Layer 4 of a small transformer language model trained on English Wikipedia (9 layers, counted from 0, width 128).
A neuron adds its activation times its output weights to the MLP's output. To switch it off is to set its activation to zero at one token and run the rest of the model.

Output weights of the MLP neurons that the questions are about. A number n stands for (n - 128) times 0.0073.
n0: 136, 131, 119, 162, 142, 129, 131, 140, 124, 151, 126, 116, 132, 152, 101, 142, 147, 103, 97, 120, 143, 131, 138, 119, 134, 97, 134, 134, 138, 116, 118, 126, 127, 129, 94, 113, 129, 129, 142, 117, 142, 115, 124, 121, 115, 117, 149, 136, 130, 131, 97, 121, 118, 135, 140, 83, 149, 155, 122, 162, 146, 126, 97, 111, 129, 130, 142, 93, 101, 123, 124, 128, 108, 136, 103, 120, 156, 152, 129, 118, 153, 149, 155, 110, 122, 150, 102, 113, 140, 115, 163, 132, 143, 150, 124, 149, 116, 118, 131, 154, 152, 155, 116, 140, 135, 112, 109, 102, 159, 114, 143, 117, 94, 142, 137, 124, 120, 136, 124, 119, 127, 108, 133, 129, 121, 129, 140, 144
n74: 113, 137, 127, 116, 123, 137, 144, 124, 155, 119, 121, 120, 136, 144, 145, 120, 132, 120, 135, 140, 139, 126, 117, 106, 140, 120, 113, 141, 166, 129, 143, 142, 104, 136, 137, 139, 134, 138, 135, 134, 144, 124, 138, 136, 148, 120, 123, 122, 124, 123, 120, 127, 93, 130, 131, 131, 112, 131, 119, 104, 153, 120, 134, 103, 110, 123, 115, 139, 135, 124, 142, 123, 122, 121, 140, 129, 138, 7, 134, 137, 120, 150, 125, 128, 116, 130, 126, 145, 125, 129, 116, 124, 125, 122, 126, 128, 141, 145, 131, 145, 113, 102, 126, 128, 144, 128, 120, 123, 151, 127, 126, 139, 139, 109, 135, 125, 129, 140, 155, 143, 122, 135, 128, 107, 122, 138, 114, 137
n76: 119, 132, 146, 163, 147, 158, 146, 126, 152, 134, 128, 120, 173, 133, 146, 132, 154, 128, 110, 140, 88, 115, 127, 133, 133, 125, 153, 144, 116, 139, 111, 141, 114, 93, 147, 119, 142, 110, 110, 118, 112, 135, 156, 115, 118, 121, 122, 135, 73, 119, 136, 140, 138, 118, 140, 137, 120, 128, 120, 122, 119, 142, 131, 111, 139, 130, 133, 119, 129, 109, 108, 115, 120, 136, 125, 128, 109, 132, 125, 123, 147, 137, 134, 112, 133, 127, 145, 116, 116, 142, 119, 127, 141, 119, 119, 151, 142, 128, 138, 120, 119, 128, 109, 137, 163, 138, 168, 123, 132, 148, 133, 103, 139, 123, 137, 116, 146, 138, 118, 139, 99, 128, 132, 130, 156, 104, 122, 109
n102: 128, 131, 139, 132, 138, 146, 149, 130, 123, 98, 113, 128, 110, 138, 127, 118, 131, 132, 139, 118, 102, 141, 106, 147, 135, 133, 129, 140, 145, 124, 135, 109, 109, 134, 144, 124, 137, 109, 144, 133, 89, 128, 138, 113, 147, 132, 116, 104, 116, 117, 132, 142, 147, 126, 137, 145, 105, 128, 126, 156, 113, 160, 143, 152, 96, 142, 136, 145, 143, 132, 127, 130, 132, 125, 118, 127, 108, 178, 135, 136, 137, 112, 126, 135, 123, 134, 68, 111, 146, 133, 136, 107, 117, 136, 111, 120, 114, 142, 144, 132, 139, 135, 126, 131, 131, 154, 133, 123, 132, 146, 138, 118, 130, 124, 120, 125, 110, 130, 122, 124, 98, 103, 131, 138, 146, 139, 145, 127
n146: 120, 142, 135, 142, 109, 119, 113, 119, 117, 126, 109, 131, 115, 100, 140, 123, 133, 100, 147, 114, 125, 119, 94, 112, 146, 155, 121, 112, 163, 130, 132, 116, 125, 98, 109, 138, 144, 135, 134, 140, 157, 144, 120, 118, 140, 150, 150, 137, 135, 115, 130, 125, 113, 139, 105, 141, 121, 113, 118, 107, 138, 120, 114, 149, 135, 138, 140, 117, 144, 147, 136, 108, 115, 149, 124, 145, 177, 123, 111, 174, 135, 118, 127, 128, 145, 130, 116, 123, 131, 103, 146, 125, 97, 136, 151, 147, 119, 136, 129, 134, 166, 151, 141, 149, 155, 124, 100, 118, 127, 122, 122, 131, 135, 138, 146, 145, 103, 126, 127, 138, 135, 110, 134, 120, 173, 103, 116, 83
n156: 140, 132, 120, 130, 122, 128, 107, 137, 116, 111, 131, 116, 139, 136, 140, 123, 106, 120, 140, 98, 109, 114, 116, 129, 129, 144, 141, 145, 128, 122, 132, 130, 124, 119, 115, 132, 106, 98, 122, 104, 95, 133, 104, 122, 145, 140, 123, 78, 133, 125, 149, 120, 148, 121, 104, 120, 127, 122, 141, 98, 135, 140, 139, 143, 139, 133, 119, 145, 145, 135, 123, 113, 136, 106, 116, 123, 134, 98, 147, 121, 137, 130, 110, 136, 98, 144, 125, 123, 90, 137, 153, 130, 155, 132, 115, 119, 121, 121, 93, 129, 150, 131, 137, 158, 117, 171, 120, 119, 125, 115, 115, 141, 119, 139, 155, 119, 95, 121, 107, 107, 123, 115, 126, 121, 153, 133, 155, 131
n159: 143, 117, 133, 140, 132, 161, 103, 129, 110, 132, 128, 131, 141, 126, 108, 167, 112, 134, 133, 118, 137, 137, 118, 108, 124, 130, 104, 128, 144, 99, 137, 119, 120, 101, 145, 128, 151, 128, 142, 128, 148, 152, 122, 128, 132, 114, 144, 130, 151, 143, 96, 126, 141, 155, 97, 118, 122, 109, 140, 119, 112, 172, 128, 149, 135, 148, 134, 143, 132, 143, 157, 109, 109, 138, 116, 149, 114, 104, 107, 118, 111, 120, 141, 104, 148, 112, 145, 138, 114, 140, 138, 147, 118, 122, 123, 134, 141, 128, 117, 132, 127, 126, 110, 115, 133, 129, 122, 139, 147, 134, 135, 131, 125, 128, 122, 111, 138, 142, 144, 111, 119, 131, 111, 96, 128, 145, 164, 134
n267: 154, 128, 134, 109, 123, 130, 111, 147, 129, 122, 121, 101, 132, 137, 148, 128, 134, 129, 157, 139, 122, 149, 126, 105, 110, 128, 135, 140, 100, 129, 160, 111, 150, 113, 124, 137, 105, 123, 140, 128, 114, 140, 136, 123, 128, 124, 112, 142, 138, 122, 127, 137, 130, 161, 169, 137, 98, 140, 133, 128, 140, 146, 131, 138, 110, 111, 125, 114, 119, 133, 132, 107, 128, 142, 153, 120, 130, 138, 133, 105, 136, 158, 129, 152, 128, 112, 113, 142, 142, 132, 99, 143, 100, 123, 157, 134, 148, 144, 153, 120, 125, 124, 140, 156, 114, 139, 89, 150, 125, 128, 161, 120, 97, 139, 141, 121, 150, 113, 166, 126, 162, 150, 116, 132, 113, 151, 121, 123
n323: 146, 122, 155, 126, 140, 145, 131, 136, 136, 94, 132, 110, 143, 116, 139, 114, 149, 127, 106, 104, 119, 110, 133, 114, 145, 110, 128, 104, 118, 124, 102, 147, 141, 113, 145, 105, 149, 108, 156, 135, 145, 143, 137, 134, 124, 117, 135, 125, 110, 154, 121, 119, 120, 154, 98, 124, 156, 124, 120, 120, 137, 131, 126, 114, 117, 111, 128, 116, 140, 126, 145, 128, 102, 142, 117, 142, 128, 94, 116, 154, 114, 147, 146, 113, 121, 118, 93, 124, 121, 99, 131, 96, 136, 151, 170, 147, 152, 138, 130, 161, 133, 118, 109, 115, 135, 158, 141, 157, 125, 113, 112, 146, 135, 138, 114, 153, 127, 108, 123, 123, 118, 129, 127, 107, 137, 114, 128, 114
n500: 110, 133, 147, 121, 147, 136, 111, 96, 114, 134, 128, 130, 128, 142, 106, 121, 134, 125, 141, 114, 124, 131, 94, 154, 131, 147, 131, 122, 100, 120, 126, 127, 114, 126, 147, 130, 159, 133, 129, 142, 127, 145, 124, 124, 124, 94, 109, 112, 144, 126, 93, 120, 174, 109, 167, 146, 122, 113, 146, 148, 175, 114, 130, 112, 100, 118, 115, 131, 136, 101, 163, 139, 155, 105, 121, 126, 101, 177, 123, 107, 137, 135, 120, 130, 129, 130, 126, 131, 139, 144, 121, 140, 107, 111, 116, 135, 125, 137, 132, 139, 151, 143, 146, 130, 140, 134, 120, 122, 122, 162, 131, 136, 115, 153, 122, 127, 108, 141, 130, 138, 152, 133, 143, 132, 126, 143, 118, 132
n509: 110, 144, 139, 124, 121, 125, 97, 144, 133, 133, 134, 113, 140, 150, 134, 125, 105, 133, 141, 128, 137, 111, 127, 131, 139, 157, 122, 110, 160, 116, 142, 128, 132, 127, 148, 133, 132, 143, 154, 107, 129, 109, 132, 141, 121, 136, 128, 122, 120, 100, 112, 117, 113, 125, 91, 143, 154, 131, 134, 132, 129, 163, 147, 142, 136, 97, 97, 97, 114, 137, 106, 113, 124, 110, 120, 141, 136, 75, 121, 106, 135, 157, 116, 122, 142, 139, 114, 138, 129, 133, 141, 131, 116, 117, 131, 185, 155, 137, 114, 128, 97, 114, 149, 156, 126, 115, 122, 132, 100, 135, 125, 132, 148, 129, 132, 106, 136, 145, 101, 117, 103, 138, 112, 126, 125, 131, 115, 135
n518: 148, 140, 124, 117, 127, 124, 119, 113, 129, 145, 109, 104, 131, 121, 129, 123, 107, 118, 148, 114, 125, 132, 118, 148, 137, 145, 155, 115, 139, 113, 129, 120, 121, 138, 131, 145, 134, 122, 127, 118, 153, 148, 123, 138, 123, 146, 114, 126, 127, 118, 94, 89, 123, 116, 117, 158, 133, 121, 136, 134, 114, 154, 119, 131, 151, 115, 108, 124, 121, 146, 127, 134, 121, 150, 117, 110, 120, 41, 122, 114, 122, 114, 101, 135, 153, 138, 127, 112, 121, 131, 128, 153, 115, 121, 137, 147, 125, 123, 128, 122, 148, 143, 125, 134, 116, 137, 111, 104, 120, 126, 119, 137, 123, 121, 121, 131, 142, 121, 102, 123, 134, 149, 144, 139, 139, 122, 118, 142
n561: 109, 125, 129, 145, 118, 166, 134, 138, 136, 128, 114, 121, 132, 117, 112, 153, 105, 130, 137, 124, 108, 101, 129, 147, 119, 108, 106, 132, 136, 122, 97, 140, 105, 84, 133, 133, 169, 129, 144, 136, 127, 154, 136, 123, 140, 148, 114, 135, 129, 119, 122, 86, 129, 136, 121, 124, 114, 139, 124, 121, 137, 129, 156, 118, 141, 111, 125, 130, 114, 133, 120, 122, 139, 131, 134, 98, 135, 167, 132, 131, 123, 130, 134, 127, 145, 127, 120, 154, 136, 139, 119, 139, 129, 134, 127, 125, 132, 133, 151, 103, 114, 118, 126, 141, 132, 162, 131, 116, 135, 120, 117, 118, 134, 128, 122, 126, 131, 128, 154, 136, 135, 134, 122, 132, 162, 131, 146, 135
n570: 109, 136, 149, 117, 118, 111, 110, 127, 141, 115, 91, 133, 128, 106, 120, 137, 108, 122, 148, 126, 141, 134, 106, 122, 88, 109, 126, 141, 128, 119, 118, 116, 110, 144, 131, 128, 156, 105, 133, 123, 150, 113, 127, 123, 149, 136, 118, 132, 130, 127, 135, 151, 110, 144, 90, 134, 118, 153, 136, 153, 123, 123, 121, 86, 133, 109, 142, 152, 136, 129, 110, 147, 128, 125, 134, 106, 121, 102, 144, 128, 117, 123, 119, 112, 141, 146, 90, 119, 134, 122, 136, 140, 121, 118, 129, 122, 151, 135, 125, 125, 127, 105, 139, 137, 103, 135, 127, 109, 142, 142, 132, 126, 145, 106, 119, 137, 146, 149, 137, 189, 169, 149, 139, 108, 134, 113, 133, 150
n595: 144, 123, 143, 130, 128, 108, 134, 105, 115, 143, 109, 149, 133, 127, 135, 120, 117, 142, 118, 119, 128, 152, 126, 149, 138, 116, 130, 119, 113, 107, 155, 117, 154, 150, 150, 144, 136, 148, 112, 130, 136, 141, 131, 116, 117, 106, 152, 118, 155, 127, 140, 117, 126, 134, 126, 144, 112, 118, 179, 136, 93, 97, 111, 131, 114, 147, 122, 121, 154, 125, 147, 92, 130, 131, 98, 135, 134, 115, 140, 141, 110, 150, 113, 120, 145, 114, 123, 144, 134, 96, 155, 140, 136, 132, 96, 141, 116, 120, 91, 136, 157, 145, 131, 134, 137, 143, 137, 127, 134, 121, 101, 143, 119, 124, 151, 121, 126, 135, 123, 114, 142, 127, 118, 130, 165, 149, 135, 127
n619: 117, 140, 113, 125, 122, 126, 133, 140, 109, 123, 107, 129, 110, 104, 126, 133, 123, 105, 123, 130, 131, 136, 96, 139, 122, 110, 142, 124, 124, 134, 151, 152, 131, 118, 129, 117, 126, 131, 114, 153, 149, 144, 121, 121, 94, 151, 124, 126, 97, 128, 138, 121, 153, 134, 156, 163, 120, 130, 154, 128, 115, 144, 142, 114, 118, 114, 149, 110, 129, 118, 91, 119, 134, 123, 125, 128, 131, 150, 144, 159, 110, 139, 114, 113, 122, 142, 128, 103, 121, 130, 143, 109, 128, 124, 98, 128, 112, 132, 104, 124, 133, 111, 119, 129, 131, 124, 107, 128, 146, 117, 128, 132, 136, 101, 134, 152, 128, 139, 137, 129, 129, 122, 126, 150, 115, 134, 143, 99

Each question names a token from some text and the token that comes next. It shows the activations a of the neurons there, in the order above. A number n stands for (n - 128) times 0.073.

Then comes g, the gradient of the next token's log-probability with respect to the MLP's output, scaled to length 1. A neuron's effect is roughly proportional to its activation times (output weights . g). A number n stands for (n - 128) times 0.0032.

",", then " Arth"
a: 128, 54, 121, 130, 128, 127, 127, 132, 127, 127, 128, 131, 129, 129, 133, 127
g: 107, 196, 160, 122, 137, 115, 171, 186, 95, 129, 110, 105, 130, 147, 165, 161, 138, 114, 159, 119, 192, 123, 152, 141, 164, 145, 106, 80, 118, 147, 99, 140, 135, 121, 114, 146, 106, 120, 110, 120, 150, 173, 136, 100, 113, 115, 91, 94, 151, 125, 85, 185, 161, 148, 138, 149, 163, 159, 148, 161, 135, 100, 163, 147, 142, 167, 138, 106, 132, 87, 135, 94, 126, 110, 196, 176, 125, 122, 116, 123, 147, 113, 128, 108, 138, 154, 121, 128, 115, 122, 98, 145, 95, 76, 165, 153, 110, 187, 117, 102, 91, 198, 161, 109, 103, 156, 90, 129, 119, 166, 106, 140, 135, 141, 168, 164, 116, 102, 128, 73, 138, 147, 149, 137, 119, 136, 130, 151
Switching off which neuron hurts the next token most? n74

"y", then "cl"
a: 131, 123, 184, 146, 124, 122, 123, 123, 126, 135, 128, 127, 107, 123, 121, 128
g: 151, 86, 100, 152, 110, 106, 137, 113, 117, 97, 102, 157, 135, 143, 122, 114, 180, 68, 87, 152, 90, 146, 129, 63, 135, 147, 166, 115, 132, 105, 162, 113, 84, 123, 113, 89, 169, 157, 161, 132, 131, 85, 138, 119, 131, 79, 116, 139, 139, 150, 134, 113, 96, 104, 125, 118, 135, 98, 151, 162, 122, 91, 130, 121, 151, 131, 154, 120, 76, 103, 112, 155, 102, 111, 147, 166, 194, 148, 170, 145, 128, 125, 151, 121, 143, 153, 119, 138, 98, 119, 146, 137, 59, 75, 99, 149, 171, 122, 117, 95, 108, 107, 176, 86, 141, 109, 108, 115, 188, 158, 152, 111, 129, 125, 152, 158, 192, 155, 127, 133, 139, 107, 128, 152, 164, 131, 150, 83
Switching off which neuron hurts the next token most? n76

" non", then "-"
a: 124, 121, 127, 130, 133, 128, 123, 128, 96, 128, 130, 127, 127, 122, 129, 115
g: 146, 162, 140, 147, 172, 122, 128, 126, 129, 86, 144, 101, 127, 118, 134, 119, 90, 175, 104, 53, 147, 180, 105, 63, 144, 86, 66, 146, 162, 106, 146, 136, 94, 153, 123, 122, 158, 163, 101, 98, 155, 132, 149, 114, 98, 111, 151, 87, 139, 109, 138, 106, 82, 139, 134, 126, 119, 115, 164, 197, 149, 137, 113, 128, 143, 109, 117, 106, 87, 80, 163, 141, 122, 162, 127, 68, 113, 145, 116, 37, 160, 132, 113, 150, 123, 125, 130, 143, 148, 100, 70, 204, 106, 113, 128, 112, 133, 142, 88, 100, 118, 100, 158, 150, 129, 125, 138, 135, 112, 121, 146, 121, 86, 130, 131, 123, 109, 148, 120, 112, 131, 118, 135, 152, 111, 144, 146, 115
Switching off which neuron hurts the next token most? n323

"ajor", then " results"
a: 122, 125, 141, 127, 125, 128, 133, 135, 129, 129, 134, 135, 129, 127, 126, 126
g: 187, 117, 166, 133, 156, 145, 180, 140, 103, 128, 136, 121, 80, 202, 156, 142, 173, 73, 90, 162, 46, 122, 110, 166, 183, 155, 116, 137, 76, 98, 121, 117, 122, 101, 114, 124, 145, 129, 148, 130, 114, 132, 55, 155, 125, 113, 101, 185, 134, 176, 94, 118, 131, 122, 97, 123, 173, 101, 144, 89, 130, 137, 114, 116, 144, 156, 136, 120, 157, 142, 124, 95, 128, 143, 163, 146, 83, 128, 160, 166, 144, 94, 108, 175, 154, 116, 128, 115, 121, 128, 127, 124, 132, 86, 116, 133, 122, 79, 138, 117, 112, 107, 117, 84, 155, 91, 102, 113, 140, 82, 148, 115, 125, 98, 134, 129, 91, 164, 118, 150, 119, 132, 134, 135, 100, 129, 138, 108
Switching off which neuron hurts the next token most? n76

"ng", then "wood"
a: 130, 127, 130, 127, 127, 129, 128, 134, 110, 128, 126, 130, 117, 137, 129, 126
g: 119, 122, 145, 110, 187, 135, 124, 156, 129, 154, 91, 110, 133, 82, 156, 135, 155, 101, 174, 22, 128, 126, 153, 129, 107, 106, 117, 108, 162, 160, 116, 89, 164, 116, 136, 149, 157, 158, 108, 145, 123, 66, 122, 101, 157, 138, 119, 170, 114, 123, 157, 143, 122, 145, 103, 98, 138, 139, 131, 114, 144, 137, 105, 154, 132, 126, 150, 99, 120, 144, 131, 126, 145, 155, 139, 105, 121, 83, 104, 93, 137, 144, 161, 168, 164, 138, 99, 177, 108, 105, 120, 136, 125, 154, 160, 107, 136, 105, 158, 142, 155, 120, 161, 141, 119, 148, 97, 100, 191, 194, 132, 81, 152, 115, 160, 124, 118, 130, 110, 172, 151, 196, 197, 118, 152, 135, 112, 125
Which two neurons, each switched off alone, lower its probability most, in order? n570, n267

"wood", then ";"
a: 125, 145, 128, 128, 127, 130, 124, 118, 130, 129, 128, 134, 128, 185, 131, 130
g: 93, 104, 136, 113, 118, 153, 196, 96, 87, 151, 154, 157, 106, 165, 121, 108, 122, 83, 135, 75, 133, 93, 141, 161, 125, 210, 104, 183, 104, 155, 142, 119, 140, 129, 70, 141, 123, 156, 131, 125, 129, 109, 127, 137, 112, 135, 118, 128, 148, 137, 98, 136, 119, 146, 114, 144, 102, 133, 118, 118, 145, 150, 163, 147, 149, 147, 127, 132, 177, 119, 72, 126, 166, 142, 139, 121, 151, 129, 88, 174, 113, 173, 169, 92, 125, 124, 175, 144, 145, 115, 123, 146, 99, 131, 141, 90, 102, 108, 133, 125, 163, 148, 155, 101, 124, 200, 135, 118, 104, 139, 86, 164, 172, 145, 123, 96, 143, 109, 119, 207, 124, 114, 156, 134, 75, 82, 133, 119
Switching off which neuron hurts the next token most? n267

" and", then ","
a: 128, 103, 124, 128, 126, 128, 123, 128, 125, 117, 128, 128, 129, 127, 127, 127
g: 140, 109, 85, 159, 129, 100, 113, 125, 162, 99, 123, 112, 133, 112, 130, 139, 171, 122, 167, 150, 132, 152, 107, 127, 91, 159, 160, 204, 143, 163, 162, 131, 72, 132, 129, 66, 138, 142, 111, 97, 111, 149, 104, 138, 162, 154, 80, 129, 100, 133, 133, 162, 121, 165, 117, 144, 99, 186, 125, 116, 126, 139, 123, 135, 132, 156, 91, 150, 164, 96, 111, 81, 107, 111, 114, 113, 197, 155, 162, 112, 123, 112, 117, 117, 138, 95, 116, 145, 109, 118, 160, 54, 142, 144, 156, 157, 161, 138, 147, 139, 125, 180, 95, 128, 105, 115, 93, 118, 113, 105, 103, 138, 143, 149, 142, 111, 104, 156, 104, 112, 144, 172, 169, 146, 96, 119, 192, 71
Switching off which neuron hurts the next token most? n500

"on", then "ne"
a: 132, 149, 129, 127, 130, 128, 127, 134, 133, 135, 128, 180, 123, 179, 128, 132
g: 144, 163, 165, 119, 137, 110, 66, 132, 153, 104, 125, 120, 76, 127, 101, 99, 106, 118, 117, 159, 155, 154, 122, 153, 176, 108, 144, 71, 139, 152, 137, 160, 127, 108, 159, 141, 95, 150, 127, 120, 100, 145, 146, 159, 128, 142, 190, 108, 126, 104, 100, 109, 160, 111, 131, 104, 117, 59, 181, 114, 81, 193, 135, 106, 140, 122, 170, 101, 143, 146, 172, 192, 139, 75, 76, 158, 165, 121, 168, 106, 158, 113, 135, 188, 176, 136, 136, 143, 120, 152, 131, 113, 122, 167, 111, 146, 90, 144, 132, 125, 137, 93, 85, 161, 125, 117, 102, 105, 146, 102, 132, 147, 98, 123, 114, 104, 146, 94, 113, 134, 142, 102, 111, 104, 97, 114, 132, 136
Switching off which neuron hurts the next token most? n518

"ad", then "ger"
a: 131, 126, 128, 124, 127, 125, 124, 134, 128, 129, 132, 128, 131, 125, 130, 118
g: 156, 127, 172, 101, 140, 131, 111, 156, 124, 138, 150, 111, 66, 114, 89, 134, 143, 147, 126, 150, 142, 100, 119, 78, 109, 124, 123, 138, 103, 150, 92, 176, 113, 111, 134, 83, 112, 141, 97, 148, 99, 135, 119, 169, 112, 123, 123, 100, 159, 130, 112, 111, 186, 140, 128, 144, 150, 106, 94, 97, 124, 174, 133, 82, 173, 99, 134, 119, 98, 150, 101, 129, 185, 95, 109, 183, 103, 160, 164, 150, 184, 169, 108, 154, 60, 158, 111, 119, 104, 102, 126, 116, 151, 107, 107, 151, 159, 138, 89, 122, 130, 108, 124, 177, 97, 164, 147, 160, 113, 99, 154, 139, 87, 116, 99, 191, 120, 148, 115, 123, 83, 96, 152, 173, 122, 146, 125, 142
Which neuron, switched off, raises the next token's probability most? n619

" St", then "age"
a: 127, 127, 127, 132, 129, 134, 126, 127, 122, 120, 132, 130, 125, 123, 127, 127
g: 118, 158, 161, 114, 136, 165, 137, 148, 105, 159, 115, 133, 98, 164, 124, 118, 154, 76, 131, 142, 139, 113, 130, 149, 175, 177, 155, 122, 130, 126, 134, 92, 129, 88, 110, 164, 161, 86, 102, 168, 113, 165, 174, 116, 150, 107, 103, 163, 157, 124, 96, 140, 139, 150, 130, 111, 147, 103, 145, 95, 107, 107, 85, 80, 148, 94, 123, 137, 77, 151, 137, 97, 148, 61, 108, 127, 103, 143, 129, 118, 83, 146, 174, 90, 195, 126, 119, 168, 187, 142, 165, 117, 89, 118, 91, 170, 143, 106, 109, 117, 170, 83, 145, 103, 163, 164, 135, 121, 116, 137, 129, 131, 80, 99, 158, 84, 120, 124, 145, 94, 112, 141, 122, 108, 101, 151, 112, 105
Which neuron, switched off, raises the next token's probability most? n500

"ius", then " are"
a: 130, 131, 126, 133, 131, 132, 131, 124, 129, 129, 159, 127, 124, 135, 128, 129
g: 145, 111, 104, 89, 84, 131, 128, 145, 128, 121, 92, 115, 151, 160, 141, 135, 128, 134, 105, 105, 118, 144, 124, 108, 124, 137, 114, 178, 136, 133, 156, 130, 207, 131, 163, 186, 190, 131, 155, 142, 99, 145, 149, 157, 92, 130, 91, 126, 85, 164, 116, 148, 100, 108, 90, 120, 124, 144, 85, 113, 90, 103, 142, 128, 121, 129, 138, 88, 118, 89, 136, 61, 93, 76, 153, 123, 113, 98, 135, 158, 116, 157, 118, 130, 126, 106, 114, 179, 135, 93, 141, 98, 149, 113, 138, 116, 59, 180, 175, 130, 121, 118, 138, 81, 123, 106, 91, 189, 129, 123, 127, 146, 76, 150, 98, 129, 60, 104, 133, 121, 113, 155, 130, 134, 122, 143, 102, 108
Switching off which neuron hurts the next token most? n509

" South", then " Australia"
a: 126, 120, 128, 128, 129, 166, 119, 125, 131, 128, 128, 127, 131, 118, 128, 126
g: 130, 99, 95, 143, 141, 108, 119, 120, 80, 121, 107, 104, 168, 136, 150, 184, 124, 84, 90, 126, 152, 125, 91, 100, 129, 144, 124, 144, 144, 146, 149, 127, 166, 133, 94, 159, 104, 77, 136, 124, 169, 205, 79, 126, 119, 171, 103, 76, 148, 140, 148, 124, 92, 167, 160, 119, 116, 117, 108, 114, 123, 172, 111, 138, 92, 118, 160, 113, 127, 166, 128, 141, 135, 114, 165, 101, 114, 127, 48, 108, 110, 127, 100, 100, 116, 149, 112, 122, 79, 173, 121, 153, 128, 130, 130, 143, 117, 133, 166, 117, 127, 179, 78, 169, 122, 130, 124, 154, 130, 156, 104, 147, 99, 81, 147, 136, 125, 115, 140, 166, 112, 69, 142, 105, 126, 78, 142, 183
Switching off which neuron hurts the next token most? n156

" team", then " that"
a: 129, 136, 135, 126, 128, 118, 132, 128, 129, 126, 81, 130, 117, 117, 128, 125
g: 143, 82, 105, 70, 108, 135, 142, 151, 105, 113, 142, 127, 128, 113, 121, 95, 155, 134, 106, 148, 110, 141, 131, 132, 126, 151, 122, 206, 73, 104, 164, 141, 124, 121, 195, 113, 110, 116, 109, 157, 87, 89, 130, 66, 111, 116, 143, 120, 138, 116, 79, 155, 97, 138, 141, 123, 90, 143, 185, 99, 143, 161, 134, 148, 141, 100, 123, 124, 144, 78, 146, 131, 148, 116, 72, 119, 130, 139, 169, 137, 50, 157, 143, 123, 70, 119, 149, 111, 113, 85, 131, 103, 124, 150, 93, 149, 128, 169, 124, 94, 147, 163, 112, 109, 163, 153, 124, 126, 127, 113, 81, 104, 136, 155, 135, 117, 133, 125, 150, 84, 124, 92, 174, 129, 187, 136, 157, 99
Which neuron, switched off, raises the next token's probability most? n156

"-", then " "
a: 128, 61, 128, 124, 125, 128, 126, 130, 127, 129, 128, 131, 130, 127, 131, 128
g: 120, 106, 112, 155, 169, 178, 145, 160, 128, 116, 148, 103, 139, 93, 141, 76, 155, 134, 157, 117, 111, 178, 154, 141, 110, 167, 155, 118, 110, 105, 170, 115, 122, 138, 121, 147, 175, 132, 106, 75, 101, 114, 96, 110, 126, 150, 150, 114, 138, 123, 160, 124, 97, 141, 134, 102, 158, 72, 121, 133, 131, 142, 118, 86, 183, 95, 106, 112, 104, 135, 162, 195, 121, 93, 154, 108, 152, 92, 115, 138, 102, 151, 96, 131, 136, 158, 105, 152, 119, 140, 172, 128, 85, 146, 145, 134, 80, 129, 93, 96, 113, 166, 156, 122, 141, 160, 155, 135, 133, 136, 205, 107, 139, 98, 180, 161, 174, 165, 98, 159, 126, 117, 114, 137, 148, 82, 96, 91
Which neuron, switched off, raises the next token's probability most? n74

"awa", then " signed"
a: 126, 151, 129, 130, 130, 129, 128, 140, 135, 128, 133, 128, 73, 169, 128, 128
g: 123, 108, 130, 147, 70, 101, 101, 158, 144, 115, 118, 128, 124, 70, 139, 145, 148, 90, 107, 114, 125, 85, 133, 125, 129, 95, 121, 142, 202, 84, 162, 89, 113, 119, 96, 173, 114, 114, 127, 128, 108, 92, 122, 114, 158, 76, 150, 133, 163, 169, 149, 103, 132, 139, 163, 118, 174, 167, 97, 151, 118, 144, 140, 166, 147, 102, 143, 149, 187, 150, 147, 149, 103, 118, 182, 92, 124, 141, 128, 136, 76, 145, 145, 112, 133, 115, 153, 95, 175, 165, 99, 134, 158, 147, 110, 154, 119, 139, 111, 147, 111, 75, 138, 158, 188, 123, 130, 129, 138, 155, 160, 130, 144, 152, 157, 124, 162, 155, 106, 91, 188, 188, 162, 126, 137, 129, 155, 125
Switching off which neuron hurts the next token most? n570

"oc", then "ross"
a: 126, 126, 100, 137, 128, 128, 129, 127, 135, 131, 122, 146, 83, 119, 129, 158
g: 132, 122, 103, 90, 128, 97, 151, 193, 166, 124, 105, 157, 118, 132, 144, 107, 146, 136, 125, 197, 155, 111, 128, 99, 162, 138, 83, 125, 66, 119, 161, 162, 107, 126, 126, 118, 115, 168, 128, 128, 141, 49, 144, 109, 116, 167, 167, 156, 147, 110, 164, 128, 133, 84, 125, 147, 101, 89, 137, 87, 108, 139, 151, 114, 106, 127, 143, 144, 124, 95, 132, 154, 128, 160, 123, 159, 175, 120, 108, 108, 167, 191, 97, 154, 112, 161, 148, 158, 147, 101, 112, 140, 144, 120, 126, 147, 183, 135, 142, 141, 174, 71, 153, 113, 134, 85, 119, 102, 79, 107, 125, 98, 193, 95, 134, 144, 166, 113, 124, 108, 165, 152, 122, 120, 153, 143, 145, 123
Switching off which neuron hurts the next token most? n561

"ents", then " ("
a: 127, 130, 131, 128, 130, 123, 129, 131, 132, 127, 124, 125, 118, 115, 136, 122
g: 118, 146, 145, 148, 115, 147, 162, 89, 132, 104, 115, 80, 140, 83, 156, 158, 139, 129, 126, 128, 101, 105, 153, 79, 93, 136, 117, 80, 81, 109, 137, 109, 137, 119, 112, 112, 140, 145, 167, 80, 152, 135, 112, 156, 134, 89, 152, 107, 91, 76, 181, 166, 152, 162, 99, 113, 147, 108, 100, 171, 103, 155, 178, 86, 143, 124, 160, 188, 112, 138, 198, 95, 147, 119, 110, 156, 94, 113, 149, 143, 107, 104, 126, 113, 95, 145, 96, 101, 112, 109, 84, 111, 175, 142, 140, 135, 166, 129, 117, 120, 110, 139, 103, 128, 128, 83, 138, 75, 185, 126, 115, 141, 101, 167, 127, 97, 160, 177, 114, 144, 106, 97, 128, 128, 117, 91, 131, 118
Which neuron, switched off, raises the next token's probability most? n570

"1", then "st"
a: 124, 113, 125, 129, 128, 125, 130, 125, 127, 128, 130, 131, 129, 128, 134, 128
g: 161, 201, 138, 98, 121, 158, 147, 187, 154, 38, 93, 98, 156, 134, 129, 141, 113, 141, 100, 155, 124, 163, 152, 142, 155, 132, 151, 142, 154, 144, 145, 155, 127, 127, 124, 159, 117, 113, 91, 165, 96, 128, 156, 124, 80, 130, 146, 129, 97, 145, 190, 117, 137, 156, 132, 132, 115, 70, 141, 161, 162, 121, 153, 82, 131, 174, 119, 162, 141, 93, 76, 117, 106, 113, 161, 150, 119, 114, 103, 141, 161, 121, 92, 139, 121, 99, 90, 106, 109, 143, 129, 149, 108, 106, 142, 107, 144, 120, 115, 113, 107, 129, 158, 149, 153, 81, 167, 176, 150, 126, 96, 131, 178, 101, 70, 132, 170, 139, 132, 145, 139, 180, 122, 100, 136, 108, 135, 145
Switching off which neuron hurts the next token most? n0